Layer 5 of a small transformer language model trained on English Wikipedia (10 layers, counted from 0, width 96).
A neuron's activation on a vector x is GELU(weights . x), where the dot is the dot product.
The model reads these tokens: "\n" "-" " G" "io" "ach" "ino" " Ross" "ini" "\n " " -" " The" " Bar" "ber" " of" " Sev" "ille" "," " Ros" "ina" "\n" "-" " Richard" " St" "ra"

The vector x that enters this layer's MLP at each token. A number n stands for n times 0.013.
0 "\n": -46 -80 201 28 -370 18 -95 -276 35 -39 40 -64 -187 145 116 98 90 -38 -29 -50 -39 -92 90 -44 -69 -74 -24 -8 -111 -53 -168 -190 20 -152 -63 -10 166 -93 187 23 -2 -65 -168 167 -34 55 21 -177 246 -2 10 73 -59 125 244 -70 71 5 -15 -338 3 -15 -32 100 -10 -57 74 -123 68 132 -17 -42 135 75 46 207 88 43 -14 14 64 -161 -26 -189 36 208 47 246 21 -8 2 72 -83 64 -35 78
1 "-": -71 -47 159 14 -451 22 -30 -191 -13 -10 59 -14 -26 32 142 85 31 -22 -55 -21 59 -55 69 31 -136 -18 -14 38 -81 -41 -116 -106 -72 -124 -42 37 147 -66 210 24 25 -73 -121 150 -30 1 9 -234 228 -41 -71 86 -16 7 74 8 -52 128 36 -315 -82 -26 29 96 40 53 151 -141 118 73 87 -135 99 39 60 296 10 -18 88 33 128 -210 -9 -118 -66 89 -83 303 19 -135 35 89 -4 -42 -107 47
2 " G": 49 43 190 64 -224 56 -67 -175 46 -117 35 220 -64 -56 186 189 166 -140 -6 -31 -24 100 -49 6 -167 -149 18 27 -90 -5 -107 -111 36 -21 -124 39 111 -32 241 192 -35 59 6 38 -109 -44 -102 -214 322 -57 -10 89 262 -12 162 42 -67 141 64 -298 -106 -98 14 106 -133 32 97 -208 182 24 -105 -79 21 68 -44 192 -125 -86 51 101 -16 -95 -227 98 30 133 -120 181 -35 -105 10 158 -34 90 -80 149
3 "io": -115 0 115 166 -75 -256 97 -37 -105 -111 -42 -94 -203 110 195 -5 198 -139 -16 -3 19 28 37 7 15 -134 -26 237 16 86 -116 28 -1 138 -71 -86 121 -75 -135 191 68 63 -75 116 -292 -183 -4 74 261 32 163 152 102 -60 -26 -81 47 10 -99 -160 -118 -140 224 286 4 9 -83 -97 64 -8 -130 100 249 48 159 194 89 -180 39 -14 -80 -156 -41 103 -169 46 40 211 -106 -15 73 10 31 14 160 -60
4 "ach": -123 -36 167 4 -89 -68 -212 8 -90 38 103 -67 86 -56 64 131 -134 109 -55 -68 -37 -32 -38 25 -108 -193 119 225 -43 -25 -134 -81 -44 -171 -150 -143 146 -54 220 -44 -70 122 155 160 -183 62 -18 -150 163 -58 -29 33 13 171 -22 21 -134 91 -102 -180 -6 -84 -102 252 -2 -105 49 -58 -21 -8 101 -40 64 187 72 118 41 -197 114 -109 73 180 -51 233 47 -10 -59 354 -114 132 -138 237 141 -124 -219 -143
5 "ino": -153 10 271 72 -85 -129 169 -174 122 134 11 -49 17 100 -59 -164 -39 -90 28 -31 17 64 -83 -57 -13 39 124 178 33 7 -165 -47 38 -7 102 -60 207 -37 149 133 -27 -21 -65 106 -121 139 179 71 184 -32 -70 -65 125 -32 90 -113 120 -25 -14 -87 -104 110 82 316 -115 97 -17 -26 129 -121 -29 254 167 -73 274 66 84 -50 -40 -17 103 -87 -267 -10 107 64 58 452 -16 -67 11 213 -22 -122 1 145
6 " Ross": -133 -3 133 -55 -102 3 47 0 -11 -85 -77 -102 -11 51 23 -101 -26 123 -133 -144 -126 -3 -166 31 -16 -134 20 28 -94 131 -170 -119 80 -127 -154 -71 138 -68 250 -83 -51 -18 59 94 -208 363 39 -287 124 -26 -108 17 -69 12 57 -12 194 14 85 -56 -193 -30 -72 83 -122 51 35 4 81 -38 8 244 93 -49 44 61 85 -23 115 91 -92 -146 -294 162 8 48 -9 410 -116 73 -165 326 -13 1 -139 -96
7 "ini": -93 -57 239 -43 -140 -208 16 65 109 174 145 -106 58 60 -127 -3 -140 -9 -16 -141 150 30 -103 -72 44 -14 135 232 79 -5 -76 -185 -29 -91 -95 66 189 -220 219 -53 -93 60 26 106 -17 162 89 -63 246 12 -48 11 5 84 84 -126 88 89 -115 -111 -33 -202 -139 294 -94 -27 -50 -90 159 -7 67 115 -13 63 269 -19 129 -70 152 -3 131 -112 -258 38 197 6 -13 332 -76 14 -109 159 106 33 48 -45
8 "\n ": -115 -31 40 -93 -298 -34 20 -59 -4 -37 -218 -44 47 -50 33 -151 54 -10 -125 -84 -43 -128 57 -11 -81 145 88 -116 -2 19 -276 -66 -112 -63 25 -93 178 -210 264 154 -53 103 28 165 32 52 164 -129 185 -91 -194 -4 -75 64 -52 -42 117 85 -10 -100 -138 120 -55 111 -113 75 134 -45 60 -75 91 55 23 23 71 103 207 -3 113 -77 145 -103 -274 -23 -25 107 64 223 50 -24 -18 365 -161 -40 -218 -54
9 " -": 12 -73 134 86 -464 -61 10 -180 3 -51 74 50 -99 22 78 0 69 -52 -80 -51 118 -106 45 5 -83 0 -56 71 -89 13 -221 -53 -48 -128 -60 45 135 1 176 37 -24 -31 -78 116 46 -65 56 -120 392 3 -48 121 -35 75 55 -44 23 151 -74 -332 -35 21 10 67 -43 47 16 -102 95 114 -20 -31 -57 32 152 223 -2 -2 116 120 31 -121 -30 -74 41 98 -25 246 88 -207 23 230 -113 7 -29 35
10 " The": -124 -26 71 132 -386 5 -83 -214 21 -139 70 137 7 -70 159 38 144 -203 106 81 64 61 160 -37 -108 -150 37 56 -208 115 -153 8 -8 -22 -50 -56 138 64 42 70 3 87 -94 75 25 -161 7 -142 220 -135 99 100 78 -1 60 -2 -2 145 -2 -257 -27 56 62 125 -57 56 -64 -98 215 68 -14 -58 74 62 77 157 -46 -33 -41 -32 -24 -141 -159 2 -5 184 11 311 -2 -151 37 198 71 -3 -205 -31
11 " Bar": -49 160 74 136 -86 49 64 -249 -15 -133 38 217 9 116 254 162 64 -100 -30 32 -76 80 19 36 -111 -114 133 51 -155 81 -302 -45 9 -70 -47 66 43 80 16 160 -4 28 -79 17 -271 17 49 -100 137 -6 117 126 114 39 135 106 -62 10 -104 -252 -116 -84 65 15 -87 42 -110 68 -6 33 -201 246 210 -90 72 22 -140 4 33 37 19 -135 -169 157 30 183 -21 375 -58 -230 64 191 -49 14 -170 -41
12 "ber": -253 76 141 79 1 -151 65 -224 -8 -42 83 -65 153 75 101 144 -32 -48 34 -19 16 157 -18 -4 36 -138 117 350 -80 128 -176 -94 -46 -141 -2 -8 73 13 -152 157 38 -10 15 7 -214 -119 -37 -5 58 -10 141 197 33 -59 164 -84 -131 -83 -90 -258 -23 -81 2 303 -79 -62 -139 22 129 174 -182 17 244 -24 95 23 -108 4 16 -82 -8 -169 24 51 0 -102 62 338 57 -201 -90 151 47 -107 -161 94
13 " of": -198 -43 157 180 -246 -37 137 -221 199 -46 194 46 93 -33 83 -2 -74 90 172 71 5 128 8 -19 -71 53 191 214 -35 -58 -172 22 -109 -165 -47 51 33 -92 186 84 -2 -136 4 228 -171 117 63 -12 -108 -128 -64 38 42 72 139 41 -188 -72 23 -246 16 99 -18 225 -77 33 136 -155 21 83 7 50 194 -73 43 76 17 115 25 -33 91 -56 -204 48 170 51 -68 314 -39 -25 -117 155 40 -152 -128 141
14 " Sev": -152 106 46 39 -65 208 164 -200 89 -58 39 202 69 111 175 61 65 -23 -52 2 -120 98 47 15 9 61 70 63 -143 -52 -127 41 -37 -36 39 69 113 -59 192 158 -87 -121 35 70 -147 -30 26 -293 54 -27 -2 -16 45 58 159 130 182 66 129 -277 -93 90 156 110 -279 5 110 -123 133 27 -47 166 291 -197 -5 -23 5 113 69 -59 -77 -268 -329 33 50 96 -33 142 -216 -42 -56 217 9 -133 -79 63
15 "ille": -256 38 88 -59 -98 -269 -46 -233 95 73 138 -22 149 4 -97 221 -13 55 142 -53 107 1 87 -40 99 -43 76 310 21 -96 -118 48 -133 -274 -99 128 78 -161 51 38 -89 23 35 78 -193 13 -188 -53 374 81 71 69 -11 8 -29 -70 135 -84 -128 -170 36 -197 129 239 -93 -106 -58 -101 79 33 -186 182 171 68 95 4 -81 -42 48 84 38 -75 30 40 201 -94 26 -44 92 -61 -68 84 130 -22 -32 126
16 ",": -162 -93 122 85 -283 -88 77 -221 104 -55 124 67 15 -36 5 1 52 56 -89 -28 -53 -104 58 8 -14 59 105 149 80 -28 -162 -139 10 -109 -81 -5 44 -103 116 -9 -114 -133 -24 345 -101 209 37 -68 31 -119 -84 -5 -13 99 141 -68 -81 -42 56 -228 -40 135 -19 199 -95 6 128 -207 -7 105 -2 13 74 3 65 199 80 74 100 -165 160 -57 -303 -32 0 17 64 210 167 -71 -102 360 8 -32 -162 -54
17 " Ros": -129 127 127 80 -155 -4 158 -245 -144 -27 -35 138 107 -61 123 -30 -9 -167 -44 41 -120 -59 -17 22 -23 -112 34 -52 -132 -10 -147 -135 80 -3 -4 45 192 -37 217 17 -98 -206 -112 -74 -104 84 -39 -215 75 -6 -6 -3 -66 -59 70 -166 13 169 16 -130 -27 0 204 124 -260 35 107 -247 152 38 -70 177 182 -80 -43 88 39 -56 -71 190 69 -355 -306 83 -37 23 -48 217 -147 93 -100 178 -44 -54 -101 33
18 "ina": -42 28 179 181 -179 -155 101 -66 -145 115 309 4 95 15 6 133 -250 130 16 -128 26 -117 48 -49 -113 -25 -9 258 -44 -32 19 -60 -67 0 -92 28 167 -37 155 -131 -54 -131 -105 6 -97 96 -152 -175 106 -9 9 -7 1 104 15 -3 33 -28 -36 -84 -66 -97 110 178 -269 -93 77 -95 133 56 -26 9 165 -39 198 40 -58 -73 -35 18 24 -273 -362 84 217 -155 -124 297 -38 42 -161 -222 87 -24 -2 6
19 "\n": -13 -48 164 -20 -384 -10 -65 -283 33 0 36 -97 -221 150 89 84 95 -35 -61 -72 -5 -100 115 -13 -86 -23 33 -19 -102 -58 -173 -225 -5 -120 -48 -22 177 -99 197 14 -1 -51 -157 176 -9 50 1 -175 255 -35 -16 58 -13 115 235 -102 55 26 -47 -305 -6 9 -17 112 -59 -56 93 -125 31 170 -27 -45 166 76 43 163 85 30 -14 22 60 -183 -41 -183 28 154 45 252 32 -24 -5 60 -110 52 -80 31
20 "-": -49 -47 148 38 -410 -32 9 -177 -46 -79 74 8 -18 43 187 70 78 -24 -65 -34 147 -62 28 27 -147 33 -1 42 -103 3 -151 -122 -71 -131 -94 -4 144 -26 209 -26 45 -78 -105 169 -19 8 -28 -209 264 -96 -80 92 14 -35 70 -28 -90 81 65 -311 -74 29 53 -16 -11 29 104 -135 156 110 81 -147 53 40 41 239 -9 -22 130 30 94 -189 -44 -126 -89 61 -67 355 -29 -194 48 188 -34 -21 -88 30
21 " Richard": -114 148 189 127 -137 -134 -56 -119 37 -149 130 35 79 -103 205 93 -48 -95 -46 54 -29 56 -44 80 -43 -152 31 -30 -242 109 -145 12 15 -110 -62 -40 186 62 -29 71 35 -51 -89 99 -49 9 -53 -221 371 -41 73 241 -174 -5 53 -57 12 106 8 -201 -36 -63 206 142 -131 31 -57 -154 123 32 -7 -7 28 53 18 124 -148 -112 6 289 -72 -193 -103 108 97 97 -124 421 -35 -131 -84 -28 -30 -44 -165 -15
22 " St": -49 103 287 168 -106 33 -57 -24 108 -70 68 204 153 -21 16 154 153 -66 24 -189 48 185 -56 -13 -144 -86 242 132 -100 -36 -166 -58 34 -6 12 -37 163 49 253 108 -95 141 -77 57 34 -93 56 -29 77 68 -147 62 -30 57 150 161 6 196 -14 -324 79 -86 53 160 -236 -56 104 -4 57 29 53 -47 15 -102 202 -68 32 44 75 -55 79 -12 -327 33 73 -63 -6 449 -93 3 -59 81 -3 -87 -90 128
23 "ra": -87 -4 -10 33 -21 -74 225 -163 103 78 -114 -73 86 50 38 72 132 -164 -96 -76 86 -26 -6 96 8 -184 -101 81 -38 44 -343 -83 -16 -127 38 204 108 -142 -28 103 15 26 -82 -9 -204 -80 19 -30 218 236 -32 45 7 -190 -8 -90 348 118 -107 -150 -74 -48 101 174 -173 70 -38 102 60 6 -152 201 132 63 240 97 43 -105 77 206 -31 -61 -164 75 50 79 -16 173 58 -161 -38 262 -107 16 84 238

Each question shows the input weights of one neuron of the MLP. A number n stands for n times 0.003.

n111: -38 -104 -53 -69 13 100 31 -80 92 -12 151 14 161 44 -30 38 -45 -153 81 136 -57 37 -65 -101 131 43 27 -115 55 53 77 22 -58 90 -17 -44 61 -56 -12 81 -80 28 -76 212 -42 -8 65 -17 55 -40 67 94 -32 114 -129 16 -5 100 97 2 36 62 -26 -141 53 74 -14 66 14 -99 -68 37 -10 -137 -178 -41 121 -69 -31 64 73 37 -24 -82 15 65 122 -65 58 14 102 74 84 -72 9 73
On which two tokens does it fire most, strongest first? 14 " Sev", 8 "\n "

n79: 17 -30 -149 -65 201 30 -73 -67 74 68 31 185 22 81 152 199 -8 -66 118 5 139 -155 16 -94 164 -79 -49 -123 24 35 69 35 52 -57 145 54 19 -3 164 -124 37 143 -216 -90 35 135 51 96 24 80 156 -14 -14 -191 -137 31 -83 -27 -90 64 -59 116 -152 57 -16 -44 117 -145 -38 153 92 151 -61 -22 -3 117 -61 -25 46 -28 -68 43 -177 72 -18 -72 -43 -29 22 82 5 -54 25 8 0 -13
On which three tokens does it fire most, strongest first? 17 " Ros", 18 "ina", 23 "ra"

n83: 73 -113 177 87 39 82 -98 -164 32 89 -178 -87 16 61 -242 19 -13 69 13 -62 -42 107 -69 -77 -132 -49 -13 26 -40 -3 48 20 55 -21 186 -105 -31 -48 -30 -52 22 -124 -51 -148 108 84 177 108 31 -104 61 135 -8 65 122 37 164 -49 18 152 -14 68 -22 134 -47 144 -128 50 -156 8 -3 66 -25 63 -57 90 10 44 83 51 92 -125 36 11 37 -160 -211 3 -66 -5 -87 10 -5 5 -19 -62
On which token does it fire most, and how strongly? 5 "ino", at about 6.1

n368: 26 -31 -164 -159 70 96 -142 -6 -14 110 52 -167 -63 38 -48 -43 29 84 112 124 59 -184 -22 -70 -64 172 -3 -104 -3 137 -17 191 -98 50 -72 22 22 57 -162 43 -38 -32 -135 51 -127 77 -66 12 -30 96 -23 -21 22 14 176 140 120 -143 -87 -14 -150 -55 -64 41 -8 156 56 11 -78 3 34 -166 42 89 -17 96 -46 15 -9 135 78 242 94 -186 21 -68 -236 80 56 -36 -6 -11 70 -148 -34 33
It fires most on token 1 "-"

n271: 49 17 -22 52 47 157 121 207 33 -157 -128 -9 172 26 18 43 153 -102 -38 -30 194 37 135 -159 -52 32 -69 -44 93 -174 -132 57 42 -180 20 133 36 -28 -38 78 137 48 -17 31 0 21 -143 -52 -112 8 -3 -67 163 16 19 34 -3 -46 -47 42 -112 -132 -143 -170 -11 56 149 -16 -27 17 57 -123 47 -85 29 123 84 -32 -3 11 144 118 -3 -114 -110 -47 55 6 -87 -42 -22 -150 -107 219 154 -25
On which three tokens does it fire most, strongest first? 20 "-", 23 "ra", 2 " G"

n147: 134 -117 69 -120 165 50 -66 -125 32 39 -30 60 -114 147 100 33 -107 73 160 137 9 41 23 91 -207 181 14 -108 -13 139 -27 57 99 67 149 136 -164 -106 -168 15 -46 72 174 -17 113 26 -37 27 -120 -6 -35 -55 -217 -221 92 -47 27 -3 152 -86 39 -84 -15 -33 -125 26 110 -105 -109 105 -57 -29 12 -89 54 180 -31 105 116 -24 136 -58 85 -24 -69 -116 48 40 -205 26 -47 -44 66 84 -122 86
On which token does it fire most, and how strongly? 14 " Sev", at about 2.1

n63: -33 90 0 -52 36 13 -266 -97 106 74 -46 -16 -197 -59 -17 -166 -103 -79 -179 86 26 38 28 -105 -35 66 -34 -99 -89 58 132 -18 149 32 -68 95 168 11 36 44 -75 -71 33 61 66 -12 85 -55 -75 -8 40 -136 203 71 26 -175 19 -34 -19 51 173 27 30 99 77 -27 -21 -10 0 114 -87 -117 -93 -74 63 -26 3 22 47 171 66 76 50 -64 -117 -36 -28 -42 93 82 -8 -108 -85 195 163 -71
On which two tokens does it fire most, strongest first? 19 "\n", 0 "\n"

n350: -125 -57 85 2 5 -36 128 -76 60 37 110 -184 20 93 8 24 -5 67 0 -7 78 24 -70 30 201 107 14 65 -75 -52 61 -137 10 -55 0 55 2 36 -25 114 38 -152 15 -60 57 -157 19 121 -10 -5 86 40 40 0 -7 63 -57 -2 86 -99 69 84 -160 32 71 41 33 166 -33 189 -197 -43 18 12 -15 -24 56 101 35 51 112 7 -40 -83 38 -80 27 55 115 -10 60 -23 37 -176 218 12
On which token does it fire most, and how strongly? 12 "ber", at about 10

n50: -110 -209 -131 -108 24 121 86 28 123 246 -13 -72 101 155 92 154 165 41 60 -63 95 9 27 61 -44 41 -30 -96 -17 -147 -53 92 123 131 22 247 -91 6 -58 54 -35 41 32 104 109 -10 -15 152 63 -171 -89 74 -64 -24 145 -81 45 15 -178 152 -22 -133 16 -70 86 25 70 -96 -152 -92 -57 77 62 -49 114 105 -90 -213 -193 -47 52 -12 19 -116 -92 -19 115 3 -28 165 -89 -148 99 98 116 211
On which two tokens does it fire most, strongest first? 23 "ra", 15 "ille"

n382: -47 -78 -137 140 0 -14 -30 97 40 -89 50 175 47 73 68 59 111 164 6 79 -60 79 56 69 113 -15 17 -3 -68 34 -50 -171 -98 -57 15 -43 -11 209 -88 152 -97 -3 107 -66 47 88 45 24 72 122 58 -6 37 -54 102 137 -123 -150 26 219 -48 -80 -36 113 -132 93 74 186 40 6 -63 75 -49 37 -56 89 -185 36 75 -109 -66 -171 270 -45 55 18 -9 -85 -61 149 116 196 12 -125 -21 -136
On which three tokens does it fire most, strongest first? 11 " Bar", 12 "ber", 14 " Sev"

n225: -129 112 77 -47 0 -51 66 95 -70 17 79 85 -16 79 29 -203 -106 -165 8 -50 -136 70 -70 -28 -70 -208 -69 -99 -104 -3 -32 -5 -59 32 -19 53 61 -73 98 -6 -163 -68 44 -16 17 -129 112 41 84 14 250 120 77 -103 142 -46 -175 -158 -139 3 -6 6 -116 -122 48 94 -56 -84 -18 24 -41 27 34 -103 -33 -156 68 -127 62 22 56 8 11 -25 -129 17 47 -154 -30 82 54 -144 69 -66 96 -147
On which two tokens does it fire most, strongest first? 3 "io", 17 " Ros"

n205: 35 50 -6 -176 59 103 -29 164 90 -80 29 -73 -159 -94 -198 -3 -138 3 160 6 22 -56 -48 -23 37 -112 43 -12 120 95 210 -138 146 34 190 18 -24 -87 -146 -86 13 143 127 -62 53 58 75 -45 47 19 75 -29 -80 177 52 -16 315 -70 121 -25 48 57 70 51 -120 -159 -40 -197 -128 -105 84 242 246 -3 92 3 162 -32 55 95 -52 -21 65 32 -192 -120 45 -88 -37 -154 -84 -44 22 -19 -120 -24
On which three tokens does it fire most, strongest first? 6 " Ross", 7 "ini", 15 "ille"

n355: 163 -21 79 -101 -142 -136 28 -3 86 110 -122 -41 214 19 157 25 -6 103 -144 -93 -40 96 223 -13 -70 54 -88 27 -109 116 177 68 -49 -3 13 216 66 56 -23 108 -42 9 -38 132 7 97 -39 -69 -196 -87 -77 -58 -43 -124 129 -37 -25 -96 34 65 38 -117 -101 44 88 19 -85 47 -15 -83 -30 -77 84 42 104 165 -89 13 67 -75 30 -82 -134 -77 -52 96 -89 -290 -25 88 286 -220 3 -174 3 160
It fires most on token 1 "-"

n6: -13 -198 -31 102 -102 -169 54 28 -68 6 19 19 -118 -82 103 19 -19 120 79 -122 12 129 -18 126 -173 93 -55 -12 94 -213 -53 84 81 -201 89 62 -27 -3 -16 86 -16 22 -73 -78 104 116 39 140 -64 -3 50 -58 -58 -144 134 -31 10 -152 75 85 109 58 64 -26 126 -110 74 -74 -119 -53 226 22 177 -236 182 99 54 26 185 63 -219 117 -16 -62 27 3 29 -78 -252 105 177 -68 74 -54 -222 49
On which two tokens does it fire most, strongest first? 13 " of", 5 "ino"

n362: 39 71 -128 0 93 -6 -100 -72 -12 130 -21 106 85 -77 -182 30 0 31 -23 -300 -9 18 -37 9 35 -125 -113 46 28 -50 57 143 -3 158 6 -125 -122 -101 164 164 -80 63 -157 -85 146 190 23 39 38 -54 62 -40 73 -165 6 42 -37 -29 32 -33 -55 73 -118 0 32 -39 -82 -86 136 68 176 3 177 35 94 65 171 88 -40 39 -204 20 6 -191 3 -86 -24 0 -68 70 147 -117 204 125 -195 -66
On which two tokens does it fire most, strongest first? 18 "ina", 7 "ini"

n115: -75 -80 99 43 91 69 -96 -82 -107 123 -30 -173 -5 3 31 -70 87 -132 52 160 17 76 185 -74 -3 -53 -41 -71 -92 -39 47 24 -59 66 102 48 -53 -111 -141 -43 -59 130 -28 178 3 -3 -64 13 26 -17 12 -79 -51 -41 -14 -89 86 41 139 128 78 -123 5 -10 10 -34 29 -102 -75 5 109 -100 21 200 -180 5 36 -23 -46 -60 -5 174 64 -41 99 -97 0 -97 -5 -49 -88 53 -45 -81 -25 60
On which token does it fire most, and how strongly? 15 "ille", at about 0.14

n324: -37 -2 10 -68 198 88 -13 104 88 40 70 55 -60 -120 156 7 35 -31 -7 -77 116 -39 -57 25 29 78 -99 -60 -66 -5 -12 62 24 97 -25 -58 -12 7 15 35 74 175 -118 102 89 -32 -5 15 5 -62 22 -130 48 5 69 326 30 41 90 -39 -193 33 25 -43 0 -84 -77 -7 60 95 -130 59 -21 142 35 102 9 151 127 -37 41 96 -109 59 151 -3 -86 -31 -34 -41 -12 99 -45 88 125 -48
On which three tokens does it fire most, strongest first? 2 " G", 14 " Sev", 22 " St"

n117: 35 251 42 -98 116 88 -5 3 -29 -209 -68 122 -114 -42 6 24 35 28 -127 3 89 -91 115 -149 6 -85 -216 -83 -37 8 -29 -115 169 53 -111 73 8 154 89 76 -97 11 84 61 20 -38 15 147 17 112 -69 -25 0 -65 -70 -48 -11 215 103 -11 -22 -33 -52 -98 84 -8 39 -173 31 42 120 -5 -78 0 -11 84 51 199 -41 -65 45 42 74 22 -73 -39 16 17 95 -11 -11 -77 66 79 184 114
On which token does it fire most, and how strongly? 2 " G", at about 3.3

n3: -94 54 -78 39 -40 49 59 -33 11 123 -69 -61 -47 -71 -193 47 39 -89 -8 -93 -3 -25 47 56 177 -3 -104 -58 -67 48 47 110 11 -27 -25 62 61 16 -11 -78 -26 -47 -167 -87 -117 30 0 142 -147 -90 54 198 -142 0 -37 126 -59 -125 -35 -112 -162 131 103 -70 54 93 -89 23 37 76 247 -41 129 99 39 -209 74 -148 -257 -177 124 -32 40 -68 72 31 25 43 30 32 136 28 73 120 19 21
On which three tokens does it fire most, strongest first? 10 " The", 12 "ber", 5 "ino"

n257: 38 0 -9 36 -39 46 6 -41 57 127 3 115 89 184 25 -71 -23 -47 93 -93 -191 38 -8 -24 104 -6 145 70 -241 -23 169 95 40 26 -106 17 -113 32 60 -71 -130 -79 -59 -78 -28 41 -28 -24 -6 73 -121 15 71 -8 -217 -216 -164 237 -109 49 50 3 3 -98 -29 159 51 117 -196 190 -87 14 -15 48 -97 76 -22 -18 156 70 106 11 -12 -217 -55 -75 137 -39 -66 171 112 -46 36 -83 85 -51
On which token does it fire most, and how strongly? 17 " Ros", at about 2.8

n203: -83 -32 63 68 -11 37 -187 37 -54 -63 -120 5 -63 -222 42 135 -112 -35 -77 195 -54 27 29 -138 -112 -3 -53 -139 -74 -27 35 7 -10 127 -33 58 55 64 -72 -86 -41 -3 -23 24 13 -27 50 169 170 52 54 -23 -58 -68 53 -47 158 -17 -29 62 164 13 -83 94 -19 -37 -83 -21 -92 -7 -56 -49 -26 44 70 38 -17 53 195 0 -90 -78 140 -51 5 5 64 -105 -76 -161 -52 -116 53 122 5 101
On which token does it fire most, and how strongly? 21 " Richard", at about 3

n35: 23 -81 73 -73 86 15 -83 -105 27 25 -255 -5 10 -28 128 170 -35 68 153 43 -63 -15 2 8 67 56 -97 -22 11 22 67 102 27 75 -27 12 -53 224 -110 8 -15 -93 25 -149 42 113 81 -30 96 57 -69 138 -19 31 -26 -65 -122 118 -10 -72 10 63 -161 58 109 136 -12 125 -58 -5 -72 76 -10 -36 138 67 -29 -73 128 -202 85 -73 41 8 -29 -56 66 33 64 0 47 -21 38 38 -80 113
On which two tokens does it fire most, strongest first? 12 "ber", 11 " Bar"

n39: -8 -28 120 -82 287 -44 -93 10 -64 5 147 98 129 27 47 -145 50 -27 13 50 10 47 50 43 81 -27 -33 5 78 84 -49 62 -72 77 -84 74 -104 54 -76 96 -24 -200 158 -90 150 42 43 21 81 49 -70 30 51 -81 98 -141 83 20 15 60 -16 -164 72 -45 151 86 140 -24 150 -82 -70 108 16 91 -174 17 55 -170 89 45 -74 -8 -29 121 -14 11 16 -132 -70 -36 -72 -34 3 64 -3 -179
It fires most on token 3 "io"

n226: -89 -98 112 -61 38 -98 -21 -10 -72 174 131 53 45 -76 14 24 -44 156 -131 -33 56 55 25 96 140 -27 -18 -123 100 -26 132 22 -13 -26 97 -41 124 111 19 5 -213 -29 -40 56 36 56 57 55 125 -166 75 -64 -76 -5 -18 -81 112 -108 28 16 -156 16 13 -162 13 -36 -3 -136 -41 5 173 172 -73 -23 74 -178 0 3 67 -79 36 -13 185 127 99 3 85 49 75 -110 98 87 106 -27 50 -63
On which token does it fire most, and how strongly? 7 "ini", at about 6.1

n334: 5 61 141 -102 25 126 -97 2 -72 -2 36 14 -56 -85 155 -43 13 -8 62 11 -63 18 134 -14 142 27 -137 -34 -2 44 91 6 2 111 -52 74 -39 146 -129 -7 51 -54 -29 4 21 -127 -34 -2 91 133 62 21 113 -24 67 -58 16 93 59 22 27 18 59 -100 118 -2 28 -38 15 -55 -122 -123 53 -65 -11 58 -179 48 -18 153 26 -28 -82 12 -120 143 30 39 -4 -48 -103 -77 16 -45 -47 -41
On which token does it fire most, and how strongly? 21 " Richard", at about 6.2

n97: -79 115 28 -20 112 33 -73 -54 -40 52 -108 29 77 19 -141 -18 22 34 -73 -6 -202 49 101 -57 -41 71 -13 -11 -90 -44 -11 -49 -35 20 -38 239 4 62 72 -25 -60 -25 -16 13 -14 159 52 43 -62 38 -66 -18 -28 91 -15 -36 -11 -2 -11 4 80 -25 66 -32 -46 82 140 -4 17 -115 -93 -84 -75 9 -209 41 105 27 -240 0 -39 26 -90 -44 -87 102 14 -37 -75 29 -24 -6 -32 -80 41 -102
On which token does it fire most, and how strongly? 17 " Ros", at about 5.6

n92: 33 -61 -100 27 -75 3 -115 -81 16 -82 35 -190 87 -123 -71 -14 -27 -18 60 49 -58 107 5 -44 29 -41 73 -3 126 24 153 77 -69 37 11 -34 110 -150 117 60 -25 73 -152 -85 11 -171 -5 -65 6 -3 125 102 -47 188 130 113 -41 5 -8 129 -60 -52 74 -294 -92 171 -47 68 -60 -24 43 -210 -53 -21 14 58 -39 -192 -64 -146 24 47 33 11 57 111 22 -45 5 18 35 30 -99 -208 103 18
It fires most on token 10 " The"

n196: 66 43 -16 -102 -70 -32 136 55 -64 -55 -88 50 -8 -11 -106 140 -155 139 -134 8 -24 -239 117 -98 -149 108 50 -86 26 77 -54 -104 -16 -91 -14 -82 -95 157 14 72 -3 93 77 -86 191 65 156 182 119 57 -91 -101 -35 71 50 -22 22 -37 -38 106 135 44 122 58 -147 100 -99 46 37 -115 -140 -70 0 24 91 18 -13 -138 62 33 -35 -72 -39 -53 -77 39 -176 -129 121 83 89 66 64 80 -22 -5
On which two tokens does it fire most, strongest first? 8 "\n ", 9 " -"

n292: -204 -125 46 34 22 60 45 67 -68 39 56 62 -36 -123 108 131 22 -60 -40 -32 -60 55 -21 -43 -27 -237 -62 -99 41 84 39 -58 -74 16 -39 -171 -89 -14 -89 20 -11 -67 -104 -22 109 -66 111 28 -3 -188 22 -23 16 -102 104 -36 -269 -51 186 25 115 -25 56 -113 -111 19 144 -83 -75 44 9 101 -130 32 137 102 29 73 -86 284 135 30 -14 -9 9 9 68 -100 137 138 27 -36 8 48 142 16
It fires most on token 17 " Ros"

n242: -51 -121 -110 -70 150 22 80 19 9 -6 -32 70 -178 215 -46 70 9 -33 33 15 6 72 -279 -100 -54 115 -101 48 -50 -28 -131 57 -37 12 -35 -117 21 -34 117 -80 -292 -16 137 158 -3 -58 -141 22 -168 113 31 23 -15 67 128 47 90 55 -139 47 -76 86 -214 -58 -197 -37 -117 -82 122 -99 151 -239 174 31 -60 27 12 96 3 107 -129 135 0 -58 -30 -88 -116 -227 -155 65 -46 38 141 -45 -142 -52
On which token does it fire most, and how strongly? 14 " Sev", at about 4.5

n105: 12 -48 -176 102 58 -39 -22 -181 -69 -74 -12 -102 40 0 74 102 -43 64 -56 -74 66 134 -47 0 224 122 -12 -147 -58 69 128 76 42 66 74 33 65 85 35 -78 250 -99 -124 33 -58 241 -50 170 101 -91 85 94 -81 18 -15 18 132 -12 -12 -140 6 -90 -34 -97 -90 64 -21 69 98 45 226 -148 -115 6 -152 -116 178 6 60 -43 -162 -33 69 13 -39 262 -257 -41 33 240 94 -43 59 -84 62 12
It fires most on token 21 " Richard"

n154: 20 67 -14 26 0 154 -43 -62 -17 -29 -43 -40 -66 -141 166 -60 79 32 -174 16 -6 17 3 -110 67 208 -162 218 -63 -33 82 -119 -31 219 31 94 -38 -56 -64 -101 -158 120 3 114 102 101 100 57 -106 104 -64 -52 -108 93 -118 -25 58 -19 -165 76 34 -227 26 -29 -47 -143 -44 93 -93 -167 -82 -103 47 121 106 -49 -8 72 116 14 -94 -44 -183 -88 -15 -79 78 58 -134 -39 -17 -82 -61 9 48 -60
On which three tokens does it fire most, strongest first? 18 "ina", 7 "ini", 22 " St"